Layer 5 of a small transformer language model trained on English Wikipedia (13 layers, counted from 0, width 64).
A neuron's activation on a vector x is GELU(weights . x), where the dot is the dot product.

Input weights of the MLP neurons that the questions are about. A number n stands for n times 0.0013.
n0: 48 -131 -97 193 -39 -24 -11 155 -199 -96 87 -7 46 101 43 -16 -26 19 -91 -9 162 176 -185 -78 114 -167 16 0 266 -98 67 13 -70 97 38 -102 76 48 -37 14 -50 259 -257 76 -45 38 37 -12 -59 -182 -121 3 -207 268 128 133 -16 4 -65 111 -162 132 -44 -195
n19: 17 15 -114 -47 32 -30 -141 -81 -89 124 287 74 45 31 8 31 -106 -29 26 -154 -65 -7 218 70 72 -46 103 54 -85 -69 -86 144 -128 -209 -199 -146 -45 171 21 -118 -63 120 -10 240 -185 47 56 132 188 218 81 65 -41 -68 12 -4 64 -146 -31 5 43 -109 -64 49
n21: 6 -50 -284 21 50 11 -113 38 -73 -29 100 142 124 -91 149 -119 -155 127 -29 -90 -170 0 91 -101 -54 77 -17 55 93 138 -17 -20 54 68 16 250 125 -114 -51 -140 -64 -121 -71 183 -46 148 -2 -44 222 -115 -30 -119 75 230 -20 90 -262 -64 -41 40 28 -45 -66 99
n33: -84 169 -137 176 -44 -21 93 256 136 -29 -69 -52 146 88 -24 5 -33 -156 -103 -210 -153 -78 63 -26 -9 -144 43 82 -86 60 -25 5 72 68 -172 -43 -54 125 150 373 -93 297 -79 -42 -65 -111 229 -125 -34 146 -23 21 72 47 -31 69 -28 -186 51 38 -21 -21 18 134
n34: 13 -45 -60 -170 -129 84 47 57 -94 -74 -61 -166 92 94 90 30 -53 109 -211 70 185 12 58 42 186 155 -149 -62 6 -98 60 11 50 -32 -64 -116 74 123 36 44 -58 -17 38 54 -44 40 -4 121 -61 -46 -180 -58 320 229 -148 100 172 -50 -167 -13 -132 156 -58 -128
n43: 94 70 7 108 66 -72 -84 157 -189 -50 39 55 127 33 149 73 -10 -27 149 -18 31 -44 -64 -98 -74 -207 -40 63 142 -150 -47 -162 174 51 86 -7 -55 180 -239 -153 86 12 -54 203 -56 1 143 -265 -40 -7 160 -174 -83 132 134 -15 -178 -120 46 -73 31 218 30 -22
n47: 88 149 72 84 -29 -284 59 126 -103 -12 159 60 59 -104 6 -50 -53 128 23 82 -13 -110 150 5 -197 -183 -7 51 -96 196 -122 -88 -10 -34 137 86 -135 -9 -149 3 -59 39 -21 53 -260 229 -36 -169 -121 27 209 84 61 59 78 111 -149 100 35 -78 25 37 26 -29
n63: -32 -215 84 63 -22 -49 62 105 -104 -424 72 220 -48 227 16 -44 32 -58 164 0 -48 87 61 22 45 0 198 33 -9 -73 8 16 108 -79 -67 100 -35 -14 -108 110 -162 -145 -1 26 -33 -69 178 -85 45 123 -14 175 -17 332 -26 -35 -9 59 68 -109 -167 -10 -39 -164
n78: -37 -101 -27 169 29 84 98 -194 -103 -11 -168 107 4 167 28 -10 -48 -81 42 1 138 -96 -57 -113 -328 2 30 -276 -20 177 -16 32 -56 54 33 209 131 -118 -77 -90 24 144 -181 -124 -23 27 131 143 55 -302 -64 -212 92 219 152 150 78 -232 34 -11 97 -208 86 -83
n79: -21 103 170 115 -69 37 -83 52 126 -86 101 2 -39 -30 -15 128 -8 -77 -6 -98 -40 139 179 182 149 -219 197 20 143 29 23 156 -45 -18 -83 -49 -19 39 -303 52 -172 48 -253 -21 -78 117 284 -142 41 235 84 123 -45 55 -210 44 -76 -219 -86 6 33 122 -25 -19
n80: 22 -213 134 -73 -51 -106 -133 114 -138 9 87 94 -13 61 48 -27 -93 -3 18 5 29 -37 -89 -102 131 41 -151 90 59 -113 86 -136 150 112 -179 80 34 142 29 36 -196 50 -181 149 12 110 62 -104 33 149 79 46 118 278 -78 -43 224 43 -58 -166 -64 -36 -78 -135
n92: -8 -130 -150 88 -194 39 -111 -87 -203 -44 211 113 119 -69 67 -116 35 -164 -53 -115 253 -235 207 180 32 61 155 8 -268 18 -207 85 100 31 39 -163 -22 77 6 -118 53 -80 -66 110 -208 53 89 183 24 3 53 -67 -90 12 -29 194 -94 73 79 11 -71 -108 12 -76
n131: -60 249 58 209 -236 159 -103 79 -65 -27 60 -49 28 13 91 116 100 -159 -119 129 -40 -50 236 -151 -96 -143 185 61 54 -122 20 88 67 -41 64 -130 -109 55 -8 5 -180 219 7 120 -51 91 95 -55 -37 215 91 -65 -156 121 -28 56 5 27 -82 -53 47 19 -121 -120
n165: -97 -155 -117 -39 -112 -47 17 86 -25 -132 58 93 187 72 401 247 -73 -197 -56 -103 -54 -74 85 -148 91 34 160 -69 38 52 -217 110 163 -149 -195 24 64 -1 -27 -42 6 -25 -31 96 -102 103 -60 103 231 -6 -104 14 -89 -35 -193 10 181 24 -17 -44 168 5 15 121
n185: -43 119 -52 128 66 -143 29 85 1 -90 -53 141 104 73 159 -38 -145 130 -35 214 -160 -255 -109 -188 -200 -49 41 -171 113 329 -106 179 -107 133 31 3 26 -20 5 206 -167 -46 28 -202 -35 -95 70 -67 134 17 219 -124 -18 146 7 -121 -3 67 -47 -27 -204 2 -51 0
n205: 33 19 43 333 -314 140 -19 120 22 -58 -18 -15 95 230 -43 -19 -35 -39 179 -5 63 -34 -38 -41 -79 -46 -149 -182 -55 119 -130 -152 -114 22 -13 -208 -198 23 20 53 62 -97 -94 -85 -19 -14 293 172 227 267 96 -10 -45 226 -113 357 -197 92 -14 -177 -195 88 195 -152
n206: 148 47 -168 104 -99 94 -46 216 42 -148 125 -81 -19 28 -23 161 41 76 -49 -119 -66 -76 -14 -201 53 -149 223 -65 -16 87 6 204 -74 -30 121 113 -203 120 35 -36 -105 -46 -32 31 -108 -12 49 19 154 -81 53 -20 -17 -57 -58 1 -23 -59 7 -81 39 -256 304 133
n214: 40 32 -105 -14 194 -15 -144 -7 -3 -136 57 -78 161 171 -8 -93 -100 -53 199 -64 135 -111 110 -209 -147 -1 176 -74 -8 69 -27 -130 -188 96 -76 -2 -22 -33 59 16 -76 346 34 -17 -66 76 -156 -17 -7 -99 150 -77 201 110 89 171 -147 -29 132 13 -52 -209 146 -205
n229: -69 187 -161 -121 5 117 52 214 19 -77 -62 2 26 65 6 -36 -16 165 -135 42 89 131 -124 -93 -145 -164 55 -21 -47 64 -18 160 -99 341 -128 124 -144 29 -148 -50 2 161 -76 -2 -144 -180 -11 -72 66 6 -58 -42 28 68 146 459 -199 14 110 45 -203 -187 11 -6
n231: -2 134 -74 -177 -31 160 -66 202 -51 6 -14 -25 10 -15 -114 44 14 97 -285 168 65 -108 75 -35 107 -20 -186 -84 165 -29 17 4 -20 119 -110 -99 175 39 -207 13 37 -3 -12 -15 -16 296 98 1 33 -58 -21 -194 44 122 29 46 198 128 -43 20 -233 -3 59 -346
n234: 19 21 -102 -72 115 -11 183 -1 112 -93 -13 91 0 -130 -123 187 -93 -140 108 113 -84 167 -18 -44 -186 -12 221 -36 -245 84 -111 24 14 -26 -1 55 -78 129 -56 -17 -21 103 -192 85 -161 215 66 128 -125 57 50 -64 239 -5 174 -52 -43 49 53 -64 11 201 121 -121
n247: 130 4 114 23 22 139 -31 -62 -70 -170 336 36 66 -104 -8 -39 -143 -24 342 -43 350 -38 -43 105 -26 92 63 -217 74 -44 -48 168 -161 -137 -171 107 -98 54 17 189 45 -111 -36 69 6 -111 38 53 20 1 16 148 176 -112 17 32 106 -163 -32 -91 25 -49 -73 5
n252: -27 -4 26 77 -153 50 -3 -273 118 56 -55 172 38 -78 97 40 -18 87 104 -54 24 -79 87 87 60 14 70 85 -183 -89 -187 208 -53 -55 -4 -137 11 107 -70 143 -53 123 -132 25 -101 -104 99 -89 68 179 211 -45 -103 102 58 -38 -148 243 -75 -41 41 144 63 -288
n261: -50 -98 100 -69 151 235 30 382 -60 -45 124 -145 76 62 11 57 31 29 -116 -88 -5 24 73 24 48 -89 26 0 -50 -51 -160 125 -257 -85 118 80 -95 41 35 252 -63 119 -57 -8 14 25 9 48 -43 112 -11 -152 79 70 210 2 -17 7 -87 -88 -185 -20 33 -48
n272: 193 -281 -118 209 -162 -5 86 -150 96 46 174 0 103 -77 -85 98 -87 29 -21 -89 -14 40 24 167 -35 -14 110 -149 -53 289 -37 97 17 93 -20 6 14 50 50 -12 -59 146 -28 242 31 -65 82 -147 30 48 211 2 -23 77 -97 -159 -6 -49 -325 -65 -213 25 79 6
n298: -9 -97 65 -174 -19 43 119 -78 -35 -133 -87 99 -46 -159 157 -121 -187 84 -97 0 -62 52 46 -80 -175 -6 82 -307 -120 73 1 150 84 -27 -60 -27 93 -58 -16 -8 -45 56 -38 64 -70 192 115 56 184 127 213 -31 83 132 -17 -42 159 98 -51 143 -64 29 20 19
n305: 137 63 44 110 100 -92 -226 -56 -175 85 223 196 119 -21 72 122 -25 -44 -120 -72 -7 39 -169 34 88 -141 -14 37 -19 24 -201 213 -294 -12 -31 -38 -211 314 -64 191 43 14 -151 6 -170 47 208 144 131 -2 14 -76 -43 -104 64 27 120 -25 4 69 -182 -18 -159 91
n312: -70 -153 49 -70 -30 124 -135 111 22 23 38 -24 33 107 -16 -9 5 190 -81 -2 71 -74 107 -75 134 -22 145 -18 9 126 87 -75 87 5 -52 15 -22 -104 -123 -24 -62 206 -8 -92 -103 -154 46 41 70 -45 -59 34 64 38 -72 -59 29 47 18 25 -18 -43 9 -141
n321: 51 -108 -20 -120 -167 -88 -34 -70 121 5 149 28 -15 66 5 233 -18 -100 10 -28 91 146 -2 -22 -14 -53 -86 -32 -94 -15 42 -72 58 -43 -152 106 171 59 100 -127 -240 -125 -33 98 -15 18 -40 15 -6 221 54 127 74 104 -78 -38 96 52 -51 -155 51 -57 53 -183
n338: 81 108 22 222 134 156 94 132 -104 -43 64 -38 88 69 176 -80 -137 29 -71 -109 -57 154 -187 -97 47 21 27 -58 33 181 35 134 -23 111 170 63 76 -105 -147 107 -341 273 -79 -33 48 0 -144 9 -71 -40 -249 -108 -7 164 -43 126 -149 -64 -124 -133 -374 -59 116 -218
n348: 119 -105 -90 13 -3 78 84 -130 -35 -39 83 6 -55 26 187 64 -94 -260 66 -23 49 43 24 41 -223 -84 -53 -249 10 -24 36 187 -111 10 -71 162 -30 37 -129 -183 14 179 5 100 -86 146 164 85 -23 -29 6 57 70 179 180 -100 56 -338 91 126 159 -153 14 -61
n364: 27 114 -51 -42 -122 161 23 -70 -119 -141 -180 -68 40 181 55 60 -104 -4 -27 89 -79 160 -42 -352 172 97 39 -64 -126 -21 123 -85 -49 184 85 -47 -10 67 -169 272 -231 -86 -9 -53 -45 301 135 151 -29 56 117 -48 126 146 -47 -72 -90 -42 -224 167 -48 25 58 68

Each question shows a token from some text and the vector x that enters the MLP there. A number n stands for n times 0.014.

" —": -88 -105 78 -36 82 -64 88 6 -54 27 -46 -103 -17 -86 128 -194 56 5 -12 62 -56 -30 18 61 26 70 39 -84 -6 -101 213 -104 95 102 17 -94 -31 50 261 -76 103 -4 201 3 -55 49 -105 41 -15 82 13 -59 -164 -60 -38 -17 -54 92 122 -82 68 -85 12 -4
The neuron with the highest activation: n92

"c": -194 -68 27 -253 66 -67 21 -222 28 41 91 77 -58 110 44 -152 109 98 117 -55 -56 16 38 1 97 2 38 288 -105 15 110 80 -117 -64 23 -15 4 -158 172 -52 -65 75 12 -45 104 38 -137 -51 69 -79 -18 31 -87 -141 53 -129 119 41 16 -82 76 186 -30 -33
The three highest activations, in order: n252, n19, n312

" ex": -48 -46 -16 121 73 -34 34 -47 9 91 -13 -56 -42 -62 21 -159 36 160 54 -15 -96 -49 89 155 96 35 31 10 0 111 157 -195 -87 43 46 120 -68 -107 100 -36 6 60 12 -90 288 67 4 -147 -96 -32 51 83 -57 -47 -53 -146 -78 -93 -40 -179 82 40 100 -37
Which neuron fires most, and how strongly? n272, at about 2.1

"b": -175 -235 62 -107 114 -122 -44 -112 29 147 40 70 -121 -104 9 -111 39 63 27 -13 -56 79 -44 3 -1 118 -124 178 50 -24 113 112 43 53 -43 -11 60 -61 149 -207 -20 54 93 -127 179 -31 3 2 62 5 -20 -52 -191 -46 188 -28 36 -68 72 65 81 67 -97 -18
The two highest activations, in order: n80, n21

"ounc": -41 -79 -70 -60 -55 31 15 -51 -7 -27 80 18 -59 -77 -190 -9 40 41 121 -18 -82 1 -12 161 -24 37 31 198 10 -69 142 84 -250 41 22 71 -7 -51 57 -14 21 -1 38 -51 321 -24 -38 65 -123 -117 14 63 -228 -150 183 -186 6 26 42 82 -34 78 2 136
The three highest activations, in order: n247, n261, n272

" sp": -105 -4 142 43 69 -82 0 1 56 69 -41 -21 -96 -106 26 -156 -71 161 -1 -65 -9 60 -125 -4 46 -49 -11 45 -10 158 86 -119 -142 13 100 -8 12 -46 213 -40 237 55 -10 -72 92 -155 -34 33 53 -60 -90 63 -282 -194 106 27 58 -8 141 -43 15 75 -68 205
The neuron with the highest activation: n305

"ae": -204 -4 -56 -48 -97 -33 86 -30 86 126 -114 -59 -120 -14 -33 -69 127 14 37 -5 -140 112 -68 -51 6 -32 48 -6 -158 -120 313 2 71 -37 -20 3 -38 21 71 15 40 16 17 -49 50 46 29 -45 -39 51 33 2 -130 -74 40 -66 148 31 122 115 89 158 21 -98
The two highest activations, in order: n234, n298

"used": 15 -156 10 -35 108 -21 21 -90 -7 -66 -172 -69 -28 -102 -65 -4 193 -54 157 -17 1 54 -32 65 -42 -15 -104 34 127 -89 126 4 18 18 -71 97 71 -81 195 71 132 86 156 30 35 15 59 157 -15 82 -163 -103 -114 -12 -6 -168 -176 -77 24 -18 -80 114 -28 60
The neuron with the highest activation: n348

"j": -192 -128 -78 -152 -49 -58 115 -83 78 -9 -62 48 -154 -118 62 -19 -14 13 -42 -73 -99 97 -2 -30 34 99 -7 175 64 -90 142 -140 117 27 -19 -53 70 -114 180 -199 69 -68 236 -19 165 117 16 14 -10 -90 -170 24 16 23 -21 -38 56 -29 95 65 91 26 110 18
Which neuron fires most, and how strongly? n21, at about 1.1

"ike": -108 -25 84 -193 9 -96 82 76 99 1 -109 -92 1 -83 7 -4 138 -128 16 43 24 162 -50 0 41 -54 -79 54 -44 -167 198 -73 54 15 -20 -23 -90 58 57 25 147 64 -13 -20 102 -15 9 17 -87 148 -36 109 -48 -149 183 -65 -142 -26 36 -112 10 123 38 -20
The two highest activations, in order: n234, n43

" tournament": -113 -16 -129 2 93 -58 -8 98 14 148 -104 -97 -116 -100 -188 56 135 -48 56 44 -161 -53 -11 13 43 85 90 144 58 -63 229 27 -49 -15 9 7 17 121 88 -51 176 -37 -35 -1 20 59 -13 102 20 -70 0 -67 -96 -156 -77 -134 94 61 53 74 48 -45 5 -93
The two highest activations, in order: n231, n206

" eng": -67 -46 75 108 131 -29 14 -122 -10 152 -121 50 -42 -165 -36 -74 -43 -14 123 14 -67 -14 -106 126 -65 132 -64 21 35 6 97 -93 -1 104 42 -2 -41 26 25 44 1 -174 104 -30 99 -39 73 -122 76 -78 -4 126 65 -259 115 -104 -208 -102 27 36 94 175 -56 67
The two highest activations, in order: n247, n43

" at": 18 -33 30 -37 79 -89 -34 30 -49 -22 -81 -127 -23 -85 -67 17 55 27 -44 33 -102 -8 71 -4 32 131 -67 117 60 108 304 25 -38 -68 85 -26 -123 -77 108 135 9 111 169 -5 53 -8 -51 -39 6 -85 -173 41 120 -52 -18 -73 -55 -63 67 -76 73 63 31 -107
The two highest activations, in order: n34, n312

" not": 114 112 63 71 -13 -46 -3 17 131 -7 -66 -92 -12 -22 33 -15 354 47 39 -27 -49 24 -27 98 66 -180 -130 19 70 -58 100 -138 12 15 -82 40 -100 -79 -21 -74 159 39 127 -69 101 -40 -123 13 39 -43 30 -31 -5 -157 -9 -51 -175 -10 -56 -9 24 -33 72 126
The neuron with the highest activation: n43

"\n": 93 -38 8 -100 68 -43 -95 -132 -44 123 -130 -19 55 30 54 -48 490 66 90 47 -149 -69 1 -46 12 -115 -1 34 -12 -24 85 -53 -1 -19 7 -85 -88 7 251 -159 -20 80 144 -19 44 -74 -22 -48 24 77 -67 -8 -107 -152 -20 34 -21 14 64 41 72 -31 10 -54
The neuron with the highest activation: n131

"y": -161 -87 41 -210 135 2 80 -16 2 78 -77 13 -196 126 -126 -64 134 -111 98 56 30 169 30 -9 -27 26 -1 42 -52 -192 287 -45 47 -12 -3 -51 -14 46 -20 -25 125 -111 121 -65 98 -60 -26 -117 -29 73 -86 17 -92 -43 74 -18 -29 -29 -33 125 142 52 -12 -31
The neuron with the highest activation: n63

"iv": 11 -85 10 38 87 69 35 41 16 -113 -90 3 -104 40 -132 -103 119 -41 143 -64 41 -56 -14 3 -67 52 -41 27 105 -72 -7 52 -47 -59 197 37 147 -290 238 -82 -6 111 -57 -26 134 -35 -91 -17 48 -66 63 88 -167 -79 28 -242 -6 -70 169 49 27 84 36 94
The neuron with the highest activation: n78

"ius": -146 -97 57 -2 -62 47 105 -47 90 105 -203 -93 -156 24 -1 -8 111 47 57 60 -136 61 -17 15 2 23 -10 35 -147 -81 255 5 168 9 -76 29 -54 -70 149 -23 35 28 -2 8 -70 -40 -97 26 -76 32 37 -25 -35 -123 -18 45 -51 -39 66 109 132 37 147 -40
Which neuron fires most, and how strongly? n234, at about 0.37

"On ": 133 19 -40 242 165 -103 -25 25 -52 120 -63 3 -87 -90 42 -91 239 69 1 66 -67 -3 -31 70 -55 45 -39 71 67 -66 52 102 -29 -21 -114 -6 -54 54 36 -111 52 -71 1 -15 41 -73 -102 -264 -155 53 -11 -37 99 -274 -53 108 114 64 96 -60 34 -66 56 165
The neuron with the highest activation: n47

"ot": -16 -69 102 -127 -21 -89 -27 -117 -5 -46 -179 -30 -13 110 0 -56 144 65 -40 -1 27 118 -51 72 138 -57 -59 171 117 -85 133 156 -52 99 -26 70 -47 -76 103 -22 -94 -6 -98 -31 205 -87 42 -31 -21 135 32 47 -121 -187 -86 -117 -9 -15 149 -237 -4 126 -51 207
The neuron with the highest activation: n79

" and": 175 16 -26 -92 -10 6 -84 -109 -50 -28 -46 -104 -166 42 -99 -12 -23 77 19 22 3 144 -2 -37 5 -51 -58 -18 50 30 260 -56 74 54 -36 2 35 -44 170 -69 95 -121 312 -20 -16 78 15 -41 -20 -35 146 -96 -37 -143 22 47 -42 4 -28 -12 120 -79 -5 39
The neuron with the highest activation: n364

" Republic": -137 -53 -41 -109 -41 -67 46 -42 112 133 -77 -38 -115 -209 -42 -31 125 18 -124 31 -249 35 -35 -1 5 20 61 17 -63 -66 181 67 146 17 41 26 -28 -56 90 -57 7 -129 174 47 87 34 -44 121 4 56 74 37 -74 -104 -181 14 77 121 73 -75 156 -57 72 -26
The neuron with the highest activation: n321

"- I": -141 18 69 3 208 5 3 -13 -5 154 -70 12 -40 -43 -74 3 154 22 -125 -105 -54 -98 -3 55 -21 2 -65 32 -107 -12 38 63 135 21 89 84 -165 -150 147 -117 88 -156 339 -3 38 -5 -68 -68 23 63 64 17 -55 -133 -30 109 -9 -10 110 73 43 -104 -64 -146
The neuron with the highest activation: n92

" of": 52 -21 62 -21 -33 -3 30 -19 -5 30 15 -143 -59 51 -121 52 -7 17 -61 -19 -95 119 8 34 40 -47 -142 -57 57 159 276 177 -13 12 -35 -36 -32 -163 153 15 -94 -8 236 -29 86 23 -22 -62 -4 -77 76 61 -40 -139 -79 -37 11 -12 34 -19 -33 -27 54 36
Which neuron fires most, and how strongly? n272, at about 1.7

" H": -259 75 -15 -46 150 -130 7 -49 13 82 -75 0 -110 38 23 -94 160 34 -112 36 147 50 -18 -9 59 15 19 30 -127 -41 28 -81 96 6 82 -56 -120 -109 95 -52 71 -82 127 -23 66 94 -4 -34 -98 -29 -9 69 -164 -88 12 48 3 -51 335 27 107 87 -147 65
The neuron with the highest activation: n92